Layer 9 of a small transformer language model trained on English Wikipedia (23 layers, counted from 0, width 64).
A neuron adds its activation times its output weights to the MLP's output. To switch it off is to set its activation to zero at one token and run the rest of the model.
A neuron's activation on a vector x is GELU(weights . x), where the dot is the dot product.

Input weights of the MLP neurons that the questions are about. A number n stands for n times 0.016.
n13: 14 -10 -42 13 -3 35 37 9 -45 -15 -46 -3 -33 -50 -31 -12 31 -7 39 -14 26 8 45 8 34 3 14 -37 -16 -31 -4 -17 7 -19 8 45 -14 -12 46 12 -16 -25 2 41 53 -15 40 26 -10 20 -2 11 -19 -51 2 8 44 -2 -20 -73 -19 47 21 6
n25: -5 45 -50 11 15 -4 -26 32 -7 13 -7 -27 -29 -39 8 9 23 -28 28 -33 19 18 1 -5 46 -11 5 -52 -6 -12 -41 -13 11 76 -10 -12 25 -17 28 17 5 34 27 35 2 -47 -17 13 -56 8 28 13 -13 -26 40 24 21 -9 -29 31 -3 -13 -4 -21
n30: 51 39 -27 -32 -19 41 -7 -27 -11 40 15 47 23 16 -9 -39 -31 1 24 17 -16 24 -32 -15 -30 -5 24 11 -8 67 52 32 31 35 10 6 -5 6 -7 -29 -12 -27 -2 5 -11 8 17 19 -9 12 -60 16 3 60 -65 -80 28 10 5 21 4 -79 5 16
n54: -50 -7 26 -8 -27 23 11 10 -55 -31 -16 -21 -18 -7 -28 0 -15 47 2 -16 -11 26 34 -8 -18 -45 -24 -26 -38 2 5 17 4 32 4 1 -8 -10 21 -21 46 17 -6 17 32 5 16 19 2 4 -60 16 17 28 -3 -1 35 16 2 19 34 19 -21 1
n72: 12 39 -3 -21 -27 -52 7 -41 18 13 -18 24 2 -26 -16 -30 31 47 11 44 -1 -21 -21 -31 47 -6 45 -1 -11 -21 -18 43 7 33 -6 -40 1 -25 39 -23 -4 -11 -6 13 9 24 33 -10 -32 -39 -36 -46 -28 52 -27 24 25 15 23 17 28 -7 36 -51
n74: -10 58 14 9 15 -28 -9 -28 -85 27 24 12 44 -37 12 -20 -38 -28 17 18 23 -4 -51 -57 24 -13 37 -13 12 1 -60 -14 -2 36 33 -12 -3 2 -15 6 5 -17 -14 30 5 -7 22 2 -1 6 2 5 42 0 -25 42 -48 33 -32 -48 67 15 71 15
n98: -56 31 25 -16 -13 -3 -6 9 31 43 -23 -11 -17 -26 -20 12 -35 -29 22 18 -34 26 13 -59 1 -7 50 84 -35 21 11 -7 -32 -23 3 45 -2 20 53 -8 -2 1 42 -6 56 -20 14 -28 -24 -14 0 20 16 25 -40 23 8 23 -13 -15 -37 -45 -3 1
n105: 21 13 -1 -5 -17 -39 37 -17 42 16 -12 19 -30 26 28 8 16 0 25 -4 13 7 -11 -49 -3 -34 10 18 -29 0 6 -4 10 44 -10 -4 9 -2 27 -11 -2 6 -9 15 17 -25 14 -50 -70 -23 -14 -30 -5 -3 -14 5 -19 -17 -9 28 -45 3 -8 -9
n117: -10 7 16 10 -20 37 33 -31 -10 17 -6 -71 -53 -6 -21 -7 -22 21 -18 -7 1 32 -12 27 12 48 -17 -40 0 44 -89 17 -26 -8 55 -48 13 -5 37 68 41 22 22 56 -4 1 20 27 -4 -32 11 64 -54 -1 -34 37 -30 -2 -16 6 7 -3 -26 -25
n142: -2 19 7 -18 -34 9 41 -22 5 16 15 -22 -5 38 -37 4 -24 20 -1 59 -77 -52 -6 17 24 13 -28 -20 34 -29 -23 2 3 6 16 -10 4 3 -10 -50 -16 11 50 18 33 32 19 -17 10 -46 72 17 -12 -6 7 7 13 10 -22 -20 22 -46 -62 -33
n160: 23 8 25 -1 -4 -2 8 12 13 -36 -27 -35 -17 -14 40 49 10 56 -10 -26 52 20 37 -7 7 -3 -10 -14 49 -13 -5 7 8 -12 31 -14 -61 27 61 -43 -14 4 -41 -14 -7 -34 21 23 -14 -29 -45 -27 -13 10 -6 -25 -21 3 24 5 -2 -7 12 4
n169: 14 7 0 2 22 -58 40 44 24 -25 1 6 -28 -38 -35 -1 39 34 -16 30 -3 0 4 -8 60 -23 25 -19 10 6 -32 18 28 -13 -37 -13 -39 -15 63 24 14 3 -20 -27 2 -11 19 -20 2 -30 -9 32 -24 17 -10 2 -18 14 -20 3 -2 -14 -3 -20
n186: 1 -10 -10 26 42 -18 5 0 -9 -3 -24 -1 -27 -60 -34 33 -6 26 0 8 2 36 0 -22 9 22 8 -22 -21 -3 -14 -14 29 20 -84 8 0 0 18 -29 -8 -1 18 -4 10 -16 3 11 46 -11 -24 8 -1 -41 16 60 15 14 25 8 -13 -12 24 15
n198: 34 -14 24 32 7 14 -32 -16 -31 -19 11 9 -3 -35 51 -43 8 -7 13 -5 -34 -25 -17 -2 -16 -22 -14 -9 -23 -14 -3 13 4 16 16 -36 -22 -5 43 16 27 1 -30 7 20 0 -36 -35 68 -25 94 8 26 -10 14 -22 -12 24 -33 2 -6 -23 -17 -1
n255: 11 11 10 -4 -2 -52 -18 25 6 -14 22 -23 -1 -22 -16 -40 -10 -15 0 17 30 10 9 -41 5 6 -62 39 -27 33 -26 28 40 28 9 -9 59 -7 6 -6 -32 2 42 -12 -24 -55 3 24 5 -21 20 -32 9 -11 9 -9 4 28 4 5 -9 6 6 49
n307: -40 90 -1 7 -30 -38 43 62 -45 40 25 -83 30 -40 41 -6 -9 2 11 -47 -4 7 6 -29 33 -67 -9 -15 12 54 30 -49 -4 -25 -21 6 -6 19 2 8 16 4 7 10 51 18 6 26 -27 13 -4 33 -48 -27 39 22 19 35 -12 6 -32 -46 24 6

Output weights of the MLP neurons that the questions are about. A number n stands for n times 0.01.
n13: -8 -30 9 24 31 -93 21 -66 -7 73 -42 12 19 24 -32 -8 18 -26 -15 2 46 -15 -11 13 -4 10 9 25 17 -28 -8 1 -12 31 16 13 -16 -20 27 -7 16 13 -17 -32 53 26 30 -35 -10 -9 -51 0 22 5 -38 -26 -10 40 -5 -55 29 -28 -44 46
n25: -3 -9 -15 22 -21 19 7 8 4 -11 18 -17 20 -40 17 -2 35 16 -46 41 56 -17 15 -18 -37 19 0 1 -16 11 28 4 50 -28 -17 14 9 -15 20 -27 -49 0 -37 9 -19 12 18 -21 -9 26 -25 15 -8 -3 -36 -16 55 -28 89 -7 -20 -20 -75 -32
n30: 5 -44 -19 40 -50 -61 53 20 -5 37 -63 45 15 -27 0 -1 37 1 -15 -10 -34 -6 -21 -3 -20 19 -13 50 -39 -10 -46 -28 -36 -9 39 25 -7 41 -9 7 -22 23 -32 60 27 32 10 -7 -13 -17 21 -1 -3 31 -9 -81 -6 22 48 -40 39 17 28 -16
n54: 23 8 -34 3 -26 -4 11 -19 24 23 -2 -5 4 -21 -17 -4 0 -20 -31 13 62 14 -29 -4 -34 63 46 -3 19 -7 15 -14 12 4 -5 23 16 38 -21 11 -32 -20 3 -15 -29 -13 -33 -6 -3 -27 -33 -28 -18 5 19 25 17 -31 32 -12 -2 36 -2 26
n72: -48 -3 41 -5 -28 -18 76 7 -44 -23 2 54 12 27 -1 -6 -71 24 20 -25 -22 37 -50 41 -70 48 -50 51 10 28 1 19 -36 -30 49 0 21 -7 14 -4 30 -9 5 1 -23 9 -20 17 7 22 4 -12 -22 -1 -35 -19 21 -14 -2 27 25 -16 -50 -14
n74: -2 12 -51 8 49 7 46 3 34 -1 28 -11 8 28 -3 -30 -12 -19 52 -12 -19 20 40 53 -31 37 -17 21 28 -48 -28 -40 -18 1 -6 10 -43 23 -2 31 -13 -57 19 -64 -82 -56 10 -44 -2 -6 30 52 44 -98 -13 41 17 3 -12 2 6 -37 -11 25
n98: -30 2 20 8 15 37 16 -98 -3 -53 -17 -20 -13 65 75 6 16 18 12 19 9 33 10 0 -20 38 -57 -36 -5 10 9 -7 -3 -23 29 -41 27 -4 -8 4 13 12 -44 14 -69 59 11 -22 -4 15 -6 -2 -36 -44 11 -27 -14 -30 35 9 8 22 -1 -31
n105: -18 -40 -12 -9 -23 7 -19 10 -52 20 23 -5 34 27 -30 -24 1 -3 -6 27 -10 -3 -13 56 -24 35 -14 -23 -13 25 -21 -13 -38 -37 -17 6 37 -5 -38 14 32 14 9 -11 -17 13 12 36 33 23 -39 -5 6 -14 -7 22 22 -9 23 29 25 22 0 1
n117: -91 -8 -2 27 -50 17 49 -45 -19 7 -5 -75 8 -32 -8 46 -16 9 -61 20 15 79 -5 33 -56 -22 3 -24 10 36 26 54 -21 7 -24 -51 25 -33 44 16 11 21 -8 14 27 -8 3 22 59 -21 -35 57 -77 -14 13 -26 -54 2 27 27 38 0 18 -24
n142: 8 -11 -3 51 -27 18 6 66 -6 12 72 -27 -23 8 -18 -24 1 -15 -35 -10 -20 0 -32 56 -12 3 4 -47 -46 -11 6 -11 51 -30 60 12 21 14 13 66 -41 54 -21 -8 -4 13 -35 39 24 -35 1 42 8 -2 -15 -16 7 12 -19 -28 -21 0 34 -27
n160: -14 44 -3 -43 -8 -43 14 -20 -44 15 23 18 5 1 7 -13 -3 7 28 -34 54 10 -17 -17 -36 -15 25 8 -49 54 -21 -18 21 11 -14 7 -9 39 32 17 -3 42 27 -19 -13 -55 -21 -6 43 -19 9 -18 4 -4 28 -17 -2 -13 17 -3 36 -32 -21 18
n169: -35 -29 -35 -4 -32 19 6 -22 -25 36 7 14 5 4 13 -28 6 -50 26 32 -9 -24 -3 -3 -57 -15 6 3 21 -4 -3 -36 9 -7 -19 32 19 24 4 -9 16 -2 61 1 -4 45 -13 22 -30 8 14 -73 -4 -1 20 9 5 19 -9 42 44 18 1 13
n186: -18 16 -25 -7 21 -31 10 -6 -2 -23 35 -44 -22 -30 26 4 10 -39 11 -9 -11 21 -10 -35 18 -19 12 31 42 25 48 -1 -13 22 -8 -33 2 29 -9 -1 -25 21 9 2 13 -21 -66 8 0 11 -13 -26 -3 -19 29 11 1 -6 5 -8 7 28 10 27
n198: -40 -3 10 -7 -90 -5 40 4 -21 42 13 -13 -4 13 -7 -11 -31 -5 -38 12 15 15 4 1 -34 51 -8 -9 -1 -20 -3 11 -11 15 -41 27 48 4 3 24 -28 -4 10 -7 -13 -12 -5 -14 -20 -4 -14 40 15 6 -4 40 13 -35 10 29 28 25 -21 2
n255: -8 -26 -40 18 -6 -9 34 -4 -16 5 6 17 17 -5 19 12 -10 -17 31 -29 -48 15 -29 61 43 -17 36 13 16 28 14 2 -4 -16 -18 33 -25 5 36 42 21 14 12 -55 10 11 -18 -5 3 -9 -21 41 17 14 1 -31 -5 9 -31 -3 -35 3 6 22
n307: -21 3 -15 -4 -3 -38 23 17 34 -12 -5 35 -24 61 -45 34 -8 24 36 -87 -12 26 29 26 3 74 -56 -25 8 -24 13 -12 -6 -56 -24 15 38 67 -32 -11 32 -39 19 -47 -1 -9 14 9 23 -14 -15 -22 -12 5 -27 35 -24 4 26 -69 35 -30 -16 -21

Each question names a token from some text and the token that comes next. It shows the vector x that enters the MLP there. A number n stands for n times 0.042.

Then comes g, the gradient of the next token's log-probability with respect to the MLP's output, scaled to length 1. A neuron's effect is roughly proportional to its activation times (output weights . g). A number n stands for n times 0.0046.

"15", then "."
x: -3 -29 27 -7 -48 -16 -10 36 9 6 0 5 -1 -29 4 -46 9 -5 10 37 36 26 6 22 -54 -1 -9 3 20 7 -6 -34 -4 -4 -15 27 -5 21 -22 48 9 -17 -4 14 -22 13 -28 -10 -13 -21 -31 -14 28 26 79 13 18 -3 26 -18 3 -17 -33 -9
g: -25 -38 -19 -48 -46 2 -8 5 -49 21 -13 20 43 -39 -10 10 -56 48 17 -15 15 -17 9 30 22 -25 21 -6 10 21 22 -10 -21 -14 -27 -23 31 60 -32 -3 9 30 -13 -11 -5 27 13 -16 5 -12 12 -3 7 28 15 -22 5 30 -51 -22 44 23 -25 65
Switching off which neuron hurts the next token most? n255

" |", then "\n"
x: 0 -27 39 -16 -50 -2 -3 37 15 19 -6 12 1 -17 33 -12 15 -8 -31 30 25 35 -1 27 -21 5 4 -10 24 31 -20 -14 -12 9 -14 28 -20 21 -14 49 -13 -28 -18 14 -10 -14 -41 -23 -23 -23 -26 2 41 17 57 0 10 -10 24 -27 -4 -13 -27 -38
g: -14 18 -16 -47 19 -40 67 27 -10 14 24 7 -31 -1 11 4 19 -4 13 21 30 -6 24 -46 -18 13 26 37 -68 0 -1 16 18 -20 27 -46 5 -9 -1 -18 28 38 -5 -29 2 -6 0 0 -38 -6 22 34 22 -15 82 -25 -31 -22 -37 -32 -17 2 10 -22
Switching off which neuron hurts the next token most? n160

" as", then " a"
x: 12 -45 45 -1 -42 1 13 -5 27 10 -4 4 -4 -14 12 -28 28 -22 -29 43 21 28 -5 29 -10 -4 20 2 -3 0 -22 -29 -27 21 -35 32 -1 13 -26 32 -2 -13 -19 2 4 -8 -32 -14 0 -20 -22 -14 20 23 69 30 21 -19 37 -17 3 -20 -2 -43
g: 32 13 4 53 -24 -37 24 -41 -30 7 -16 41 10 14 -45 -17 -10 30 -45 -3 -16 -22 4 2 24 -25 -32 18 -23 8 9 3 -37 43 -8 -3 -16 28 4 -1 28 32 -34 -9 22 -32 18 15 62 4 -6 -48 22 19 -1 31 44 21 -41 -10 35 -10 -41 -44
Which neuron, switched off, raises the next token's probability most? n186

"M", then "y"
x: 4 -24 20 -3 -48 -5 -20 1 7 -1 13 5 20 -12 9 -31 9 -31 3 46 30 16 11 12 -46 14 7 -8 16 29 -21 -33 -24 12 -51 29 -11 26 -16 52 -2 1 -1 26 -5 -7 -12 5 -19 -16 -21 -10 27 24 56 5 14 -20 24 -53 15 -31 -5 -6
g: -22 -16 -3 64 -17 2 40 7 47 15 -36 -31 37 -17 -14 2 -4 -11 16 -18 -13 29 -28 27 11 -8 21 25 -24 -7 -50 -5 9 14 39 36 -5 11 -23 11 -17 26 32 -3 -10 -43 36 2 -22 -56 23 -10 -75 -30 11 14 14 -4 53 -32 2 25 -19 -27
Switching off which neuron hurts the next token most? n74

" he", then " be"
x: 21 -19 41 -21 -53 -10 11 1 11 12 13 18 20 11 16 -9 20 -6 -39 20 21 22 3 10 -30 10 15 -9 12 2 -16 -41 -22 30 -17 6 -7 12 -27 36 -1 -9 -10 20 6 12 -41 -2 -9 -36 -37 -17 26 13 69 6 18 -7 51 -42 0 -28 -6 -32
g: 30 28 -27 60 16 -12 29 20 26 -21 21 6 0 -49 -14 -4 0 4 -15 11 -57 22 -21 14 -13 -12 -3 20 23 52 -26 16 23 -7 -6 -14 -21 59 -50 14 -48 -15 -1 2 23 -17 9 -62 -17 6 4 1 -11 13 -36 -14 18 -42 30 -1 46 11 31 -52
Switching off which neuron hurts the next token most? n72

"form", then "ed"
x: 21 -19 10 -18 -35 -20 -26 -2 29 -8 32 0 6 -15 2 -18 26 11 -21 37 44 5 1 32 -32 9 12 -21 29 11 -22 -21 -9 20 -28 0 -22 13 -5 56 -1 -28 11 13 -5 -23 -36 -25 -12 -14 -35 -10 27 32 71 11 9 -7 5 -32 24 -20 -20 -17
g: -28 32 3 26 -30 -42 12 -18 56 1 12 15 -46 33 -32 -7 -49 -6 -28 -28 -3 8 -2 22 -4 -1 -7 -29 5 -17 22 -15 -18 48 26 -65 -1 68 24 -3 -9 21 52 -30 9 -22 27 5 19 30 10 9 33 -27 -12 -2 0 47 -16 12 4 -40 -37 -12
Which two neurons, each switched off alone, lower its probability most, in order? n72, n160

" an", then "im"
x: 8 -47 22 -18 -44 21 20 0 25 13 -2 4 -14 -14 3 -37 21 -1 -9 32 32 22 -13 38 -25 14 12 -8 10 6 -14 -23 -42 21 -34 22 -26 21 -28 49 -11 1 -21 8 -1 -4 -14 -6 -8 -18 -18 -4 26 12 78 -4 36 -7 38 -41 -1 -18 -2 -31
g: 16 -64 15 20 22 20 7 -4 -5 39 0 19 2 59 29 14 -22 -29 8 13 6 -3 58 -10 14 31 14 -24 -1 -22 8 26 -58 -19 1 -17 -3 -20 3 -25 -3 43 -23 -19 -29 4 57 17 -19 -22 20 -38 -1 -13 33 -8 15 10 -49 -64 4 -8 -52 26
Switching off which neuron hurts the next token most? n13

"le", then " Res"
x: -5 -11 40 -5 -54 9 5 20 30 0 31 15 -2 -1 20 -19 22 4 -18 31 29 5 -3 16 -23 4 7 -33 21 0 -24 -48 -30 29 -37 24 0 9 -27 39 7 -17 -9 1 4 15 -38 -10 0 -46 -31 -6 34 15 56 -1 13 -14 33 -20 -9 -24 -4 -18
g: 20 -21 31 -4 1 14 -5 22 53 5 -32 -18 35 -25 42 -12 -13 1 26 31 -16 -6 67 -24 -17 -16 21 18 15 40 -1 4 -34 -3 -26 -3 -17 -46 42 23 -4 -51 -28 13 -29 -27 29 -5 -54 3 -41 34 35 -33 -44 13 7 -36 23 -21 24 -7 23 6
Which neuron, switched off, raises the next token's probability most? n307

"b", then "ow"
x: -16 -50 39 -25 -37 7 -13 7 8 3 38 6 -12 -22 9 -20 4 -14 -22 33 21 24 -1 29 2 15 4 -28 21 -10 -20 -18 -19 16 -52 24 -12 2 -13 41 18 -25 -27 5 14 -13 -14 -17 -4 -13 -21 7 42 42 69 -15 29 -23 27 -24 13 -24 -6 -5
g: 62 -22 -29 -15 -2 3 -12 -18 37 4 36 -54 12 -4 16 1 1 25 -23 -46 -23 39 -6 -8 0 -26 19 66 -23 -10 -18 10 -13 -3 10 22 21 -32 -12 -11 -33 -41 49 -39 -31 12 -21 -32 26 37 -23 0 13 16 35 -21 4 -18 30 59 -7 -4 41 -26
Switching off which neuron hurts the next token most? n54

"L", then "ive"
x: -2 -51 36 1 -42 -7 -16 -12 10 12 23 -6 -2 -8 17 -34 10 -31 13 47 24 22 14 53 -36 -2 -2 -13 -6 16 -19 -11 -14 8 -62 21 -16 11 -4 41 21 -13 -3 26 -6 0 -16 -29 -6 -8 -23 -5 26 23 64 -5 24 -16 23 -34 13 -16 -25 -14
g: 51 -12 -10 -3 3 -10 -5 32 4 17 -35 0 -8 51 22 -11 34 37 -56 -13 -33 1 -34 21 -1 30 -20 -1 -6 -49 32 7 -9 -11 -13 -10 30 55 42 -5 39 -4 -26 7 17 -23 -10 -39 57 -48 40 -6 22 -9 -38 13 -13 -43 12 -17 -40 14 -27 8
Switching off which neuron hurts the next token most? n198

"c", then "red"
x: 2 -41 25 -23 -43 16 -37 2 16 3 17 -3 -12 -26 -2 -6 -4 -19 -13 31 33 10 -1 19 -23 12 -18 9 25 7 -13 -5 -15 5 -42 32 -5 29 -15 54 -18 -31 17 9 -4 -12 -12 -21 -6 -15 -25 1 33 29 94 -3 29 -1 18 -46 -3 -13 -9 3
g: 27 15 23 -76 -27 40 -17 4 -12 17 12 -8 -47 -50 3 7 -12 56 -27 5 52 17 -29 48 -12 6 5 0 -9 -3 78 -3 0 -14 26 -36 19 15 -8 16 6 -1 32 -23 -13 5 -15 -8 24 0 -55 -3 1 24 -24 18 -27 30 -48 -11 -25 -11 3 20
Switching off which neuron hurts the next token most? n255

".", then " \""
x: -3 -19 35 -23 -49 4 -19 16 10 7 12 18 6 -30 4 -33 16 -18 -23 39 -4 42 -5 32 -33 14 -4 1 6 4 -23 -23 -14 3 -13 44 -9 24 -27 32 -13 -15 -6 1 -17 -9 -21 5 -8 -9 -28 -6 43 34 57 8 12 -12 37 -18 14 -25 -26 2
g: 21 -61 24 4 -37 12 46 5 -33 38 -25 -12 44 12 9 -25 22 50 24 -21 -49 -2 -27 -20 25 -24 44 65 -21 -1 -11 -23 -20 38 -5 -59 8 6 -37 21 -18 -23 3 2 -22 -4 -3 -2 20 7 15 15 60 13 -17 -34 -31 11 -16 -4 -2 12 21 -3
Switching off which neuron hurts the next token most? n30

"pl", then "os"
x: 9 -28 30 -27 -26 -17 -16 1 8 1 12 6 7 -4 8 -2 6 -1 -2 26 43 17 -13 26 -41 14 30 -31 25 16 -11 -20 -33 44 -26 15 -17 26 -15 27 -2 -3 13 -5 0 -9 -35 -22 -3 -35 -48 -8 37 17 85 12 6 -22 -17 -23 1 -8 -7 -2
g: 35 0 -32 37 33 -11 13 15 65 1 -7 0 -3 78 -5 -7 -47 -30 45 29 -16 34 -32 37 -23 -9 18 -34 17 -30 9 -16 -18 -48 26 -18 32 -22 -16 36 9 -28 14 19 -43 -13 48 -27 -6 -28 31 -22 27 -15 -9 -16 -11 2 -1 -24 -16 -17 -1 -9
Switching off which neuron hurts the next token most? n74

"\"", then " |"
x: 6 -35 19 -26 -40 -18 -2 18 37 7 -7 13 4 -35 14 -21 24 -35 -31 31 17 24 0 32 -16 19 1 3 12 11 -18 -21 -30 11 -17 6 -15 20 -17 37 -3 -14 -11 11 16 -3 -34 -25 -27 -18 -31 26 27 32 68 13 30 -23 29 -33 26 -15 -8 -24
g: -7 -40 -26 56 2 22 -32 0 14 16 -44 -30 28 24 10 31 -25 -17 -11 22 8 -4 33 10 -2 1 37 4 48 -16 13 -33 -16 26 -17 22 3 14 -10 24 43 -71 -22 -14 -37 -55 22 -18 17 -7 21 -9 -1 -7 -36 3 -15 -44 31 24 29 -6 -40 53
Switching off which neuron hurts the next token most? n169

" \"", then "E"
x: 0 -17 16 -16 -66 4 -2 15 24 -3 -1 19 10 -21 16 -27 23 -17 2 36 1 13 -1 36 -41 6 6 27 13 21 -28 -26 -43 20 -29 27 -12 20 -18 42 -1 -18 1 13 2 -3 -38 4 -14 -14 -14 -8 33 27 67 4 10 -28 22 -14 7 -26 -24 -19
g: -2 -9 39 57 7 8 -62 9 -35 -22 -22 -47 5 -9 35 13 23 22 26 -11 -26 -4 9 2 -18 62 -47 -52 25 40 -17 6 6 -25 -5 17 -21 27 45 -39 -26 2 -18 4 -19 -1 -21 0 -44 37 -25 -14 11 6 -1 60 21 4 -14 -29 21 25 19 -9
Switching off which neuron hurts the next token most? n98

" st", then "age"
x: 15 -36 29 -25 -49 -3 -17 9 -3 -9 24 -9 3 -5 9 -25 18 -15 -23 41 21 10 -12 38 -26 15 12 -11 10 -8 -9 -36 -46 17 -24 7 2 24 -18 29 -11 0 -21 11 20 6 -9 9 -12 -25 -20 -18 36 36 85 15 21 -24 16 -16 8 -19 -23 -8
g: 9 -28 44 13 15 7 33 47 -9 -17 -3 -57 -32 8 3 -49 6 35 52 24 -49 -12 4 -2 8 1 6 -44 31 15 -9 -36 -16 15 2 -28 27 36 13 6 30 1 0 -38 -40 -33 -11 -17 -22 -12 43 -13 9 -22 -17 -30 -19 69 -10 15 -22 48 21 -1
Switching off which neuron hurts the next token most? n142

"ed", then " by"
x: 19 -34 26 -12 -31 -5 0 51 23 -6 13 11 8 -34 16 -29 31 18 -49 23 24 23 -5 16 -18 2 0 -12 18 13 -18 -3 -35 11 -42 35 -17 21 -18 33 -6 -24 -11 16 -6 -22 -37 -25 -22 -21 -30 -15 38 27 73 -9 20 0 16 -15 -9 -6 -15 -7
g: 9 -31 14 3 -39 -49 32 -1 -25 5 -11 -20 -14 -16 1 -6 -8 48 -53 -27 1 18 -22 -13 -27 -49 -19 89 -31 0 -11 -2 5 55 6 -28 27 46 2 -1 -3 -32 33 -17 15 3 -24 13 -4 34 29 17 25 9 27 26 -41 -13 -11 1 -16 57 9 6
Switching off which neuron hurts the next token most? n160

"er", then "ous"
x: -1 -49 36 -19 -36 0 -8 23 24 -16 31 3 -12 -27 23 -19 20 -9 -41 32 4 13 -7 31 -11 0 -17 -23 5 11 -9 -5 -30 23 -41 41 5 12 -32 38 -3 -6 -5 6 -1 -7 -31 -18 15 -21 -27 11 23 16 89 -9 26 -4 38 -31 -2 -17 1 -10
g: 24 -1 -44 -28 11 -57 22 -49 -20 -31 10 14 -7 32 2 46 13 5 34 -29 12 0 25 5 -34 25 -42 -29 11 4 12 42 -8 10 12 -20 8 25 -19 -9 14 29 19 -36 -28 -21 -4 51 -12 2 36 -14 -23 18 42 -49 40 -12 -37 47 16 -53 -9 5
Switching off which neuron hurts the next token most? n186

" ", then " -"
x: 6 -10 38 -17 -52 -2 -2 27 5 -1 -23 17 -10 -23 13 -40 9 -16 5 43 34 18 9 24 -56 2 1 6 11 10 -10 -27 -16 1 -12 31 -12 25 -24 30 -6 -24 4 8 -10 6 -31 -13 -8 -17 -24 -13 32 27 67 14 42 -21 27 -20 3 -21 -25 -10
g: -51 -11 55 5 -11 -67 -1 9 -12 -18 -4 11 35 10 -40 27 -32 33 8 7 34 -73 42 3 -24 -52 -14 4 5 -12 3 27 9 23 14 0 -22 18 -11 -39 45 -11 33 -9 -4 -1 9 -3 -32 17 15 7 10 18 41 -3 27 13 8 -10 -46 12 -55 31
Which neuron, switched off, raises the next token's probability most? n98

"it", then " U"
x: 20 -32 55 7 -32 9 -11 14 17 -12 29 -1 12 -12 11 -1 31 -2 -26 36 9 3 -13 28 -37 10 3 -12 4 5 -22 -36 -31 1 -42 28 -8 3 -30 37 9 -17 -14 2 9 -16 -30 -23 -7 -48 -21 0 30 34 68 -19 35 -27 12 -5 21 -21 -1 -3
g: 18 51 2 30 -9 30 15 28 8 -46 -11 -13 62 -19 52 -15 17 -42 -32 -2 -47 40 -41 8 -2 33 -2 20 -19 -9 -21 29 37 5 -27 8 15 -1 26 -9 -27 23 -13 17 21 -18 20 -48 -14 46 2 32 -48 -18 -34 14 -18 -9 -9 -24 26 -30 -22 -37
Switching off which neuron hurts the next token most? n198

"-", then "res"
x: 3 -43 26 -13 -44 11 -9 12 9 -1 23 4 -9 -30 11 -23 18 -28 -2 42 29 29 -12 27 -6 11 24 -9 5 -2 -7 -22 -49 28 -45 40 -13 18 -6 33 6 -34 -10 -2 0 5 -39 -14 -4 -5 -21 -10 33 17 76 1 22 -9 32 -21 -16 -26 -14 -18
g: -4 20 31 -51 -33 49 -10 -6 -15 -30 -29 26 -3 -16 19 -6 -20 -7 -23 13 9 -19 23 -1 -23 26 4 -68 28 47 -5 25 -19 52 -4 -47 8 -14 24 5 -39 43 48 -6 19 23 -43 -26 -3 19 48 0 14 15 1 -6 -38 -12 -31 -42 -12 14 28 31
Switching off which neuron hurts the next token most? n186

"b", then "ab"
x: 5 -33 19 -20 -42 -8 -4 -18 -10 20 32 7 13 -22 1 -15 10 -16 5 32 48 6 -16 26 -16 19 3 -18 37 -4 -12 -19 -21 41 -28 9 -19 19 -20 31 -13 -26 5 13 2 -24 -29 -32 -2 -22 -32 -3 43 16 82 13 0 -11 15 -28 -1 -8 10 -6
g: -1 25 30 -19 42 30 -33 15 3 -28 15 -39 3 -19 13 27 22 -55 40 -43 17 -9 39 -11 -25 46 -7 18 6 -4 -51 21 13 -24 16 25 29 22 -10 3 -35 50 -14 -28 -24 8 -21 16 -77 24 -17 -5 -4 -39 25 52 -1 -22 3 -14 -21 -2 -7 8
Switching off which neuron hurts the next token most? n74

"duct", then "ions"
x: 22 -45 -2 -6 -39 -22 -19 5 21 8 21 -3 10 -14 -9 -14 21 -9 -17 39 44 -11 -8 41 -13 29 3 -16 37 7 -14 -21 -33 22 -13 10 -15 24 -10 36 -10 -18 13 18 -3 -18 -31 -45 -11 -34 -32 -1 28 26 74 15 17 -14 9 -22 3 -5 -13 -22
g: 33 -4 35 26 -3 1 -5 -56 -23 -2 -14 -5 -26 62 -3 -1 30 -35 -38 -41 14 -3 -20 -5 15 6 -24 -26 37 -8 37 25 -69 -30 15 33 -1 1 -8 41 10 -5 49 -31 14 -13 3 -24 13 -34 28 34 -4 47 -34 27 25 7 -6 -29 -39 -8 -24 32
Which neuron, switched off, raises the next token's probability most? n25

"el", then "t"
x: -1 -34 39 0 -34 -5 -2 26 3 0 45 -1 5 12 11 -11 22 -4 -27 48 13 11 -12 34 -49 6 0 -16 3 -7 -20 -19 -41 5 -25 28 -16 22 -22 37 10 -8 6 19 -7 -1 -40 -30 3 -28 -28 -16 36 6 78 -18 -2 -10 16 -8 1 -18 -3 -10
g: 21 34 -62 -29 20 -8 -10 -2 8 25 -57 -51 25 -2 8 40 65 32 36 -48 -5 2 1 19 -3 -14 24 30 1 0 -28 -36 -19 18 24 49 31 -18 -12 10 -24 5 6 -24 -12 -2 -18 14 -1 -23 1 5 -46 30 22 -39 38 -9 5 30 -41 14 -35 -16
Which neuron, switched off, raises the next token's probability most? n198

" the", then " T"
x: 28 -34 32 -15 -57 15 7 11 23 15 6 3 -9 -22 11 -23 24 -18 -21 43 22 30 -5 19 -22 9 4 -19 12 14 -19 -48 -26 13 -16 22 -9 7 -27 35 -3 -4 -9 28 5 -5 -13 -11 -15 -12 -22 -10 17 21 74 0 37 -25 15 -33 -3 -17 0 -35
g: -29 -31 16 -26 -53 43 -14 -21 69 -12 -33 -1 0 7 32 -2 0 17 48 12 -6 -19 22 3 -51 13 6 -16 -13 -15 -14 2 -5 -22 17 -23 42 -57 37 33 3 -27 -30 16 -20 -44 19 29 -17 51 12 11 -16 -10 2 6 5 -40 -11 48 -22 18 45 13
Which neuron, switched off, raises the next token's probability most? n13

" cr", then "ash"
x: 0 -25 57 -2 -45 9 -4 -10 9 5 4 9 -14 6 13 -13 13 -8 -27 24 36 32 -18 26 -48 24 0 -16 4 -4 -4 -28 -36 17 -28 9 -22 35 -22 28 6 -7 -21 17 10 -4 -30 -20 -9 -9 -23 -13 28 14 91 9 35 -11 15 -42 -1 -16 -18 -11
g: 42 -29 3 -23 22 12 5 5 25 -21 17 -37 25 45 38 -7 -29 -77 23 25 -34 41 9 5 24 -20 -54 -25 10 -4 -14 -13 -15 -32 -20 -47 -11 -9 -2 11 47 -3 47 16 -35 20 34 17 -12 -8 28 -4 15 -22 -22 -29 11 -22 -26 5 -18 24 15 57
Which neuron, switched off, raises the next token's probability most? n54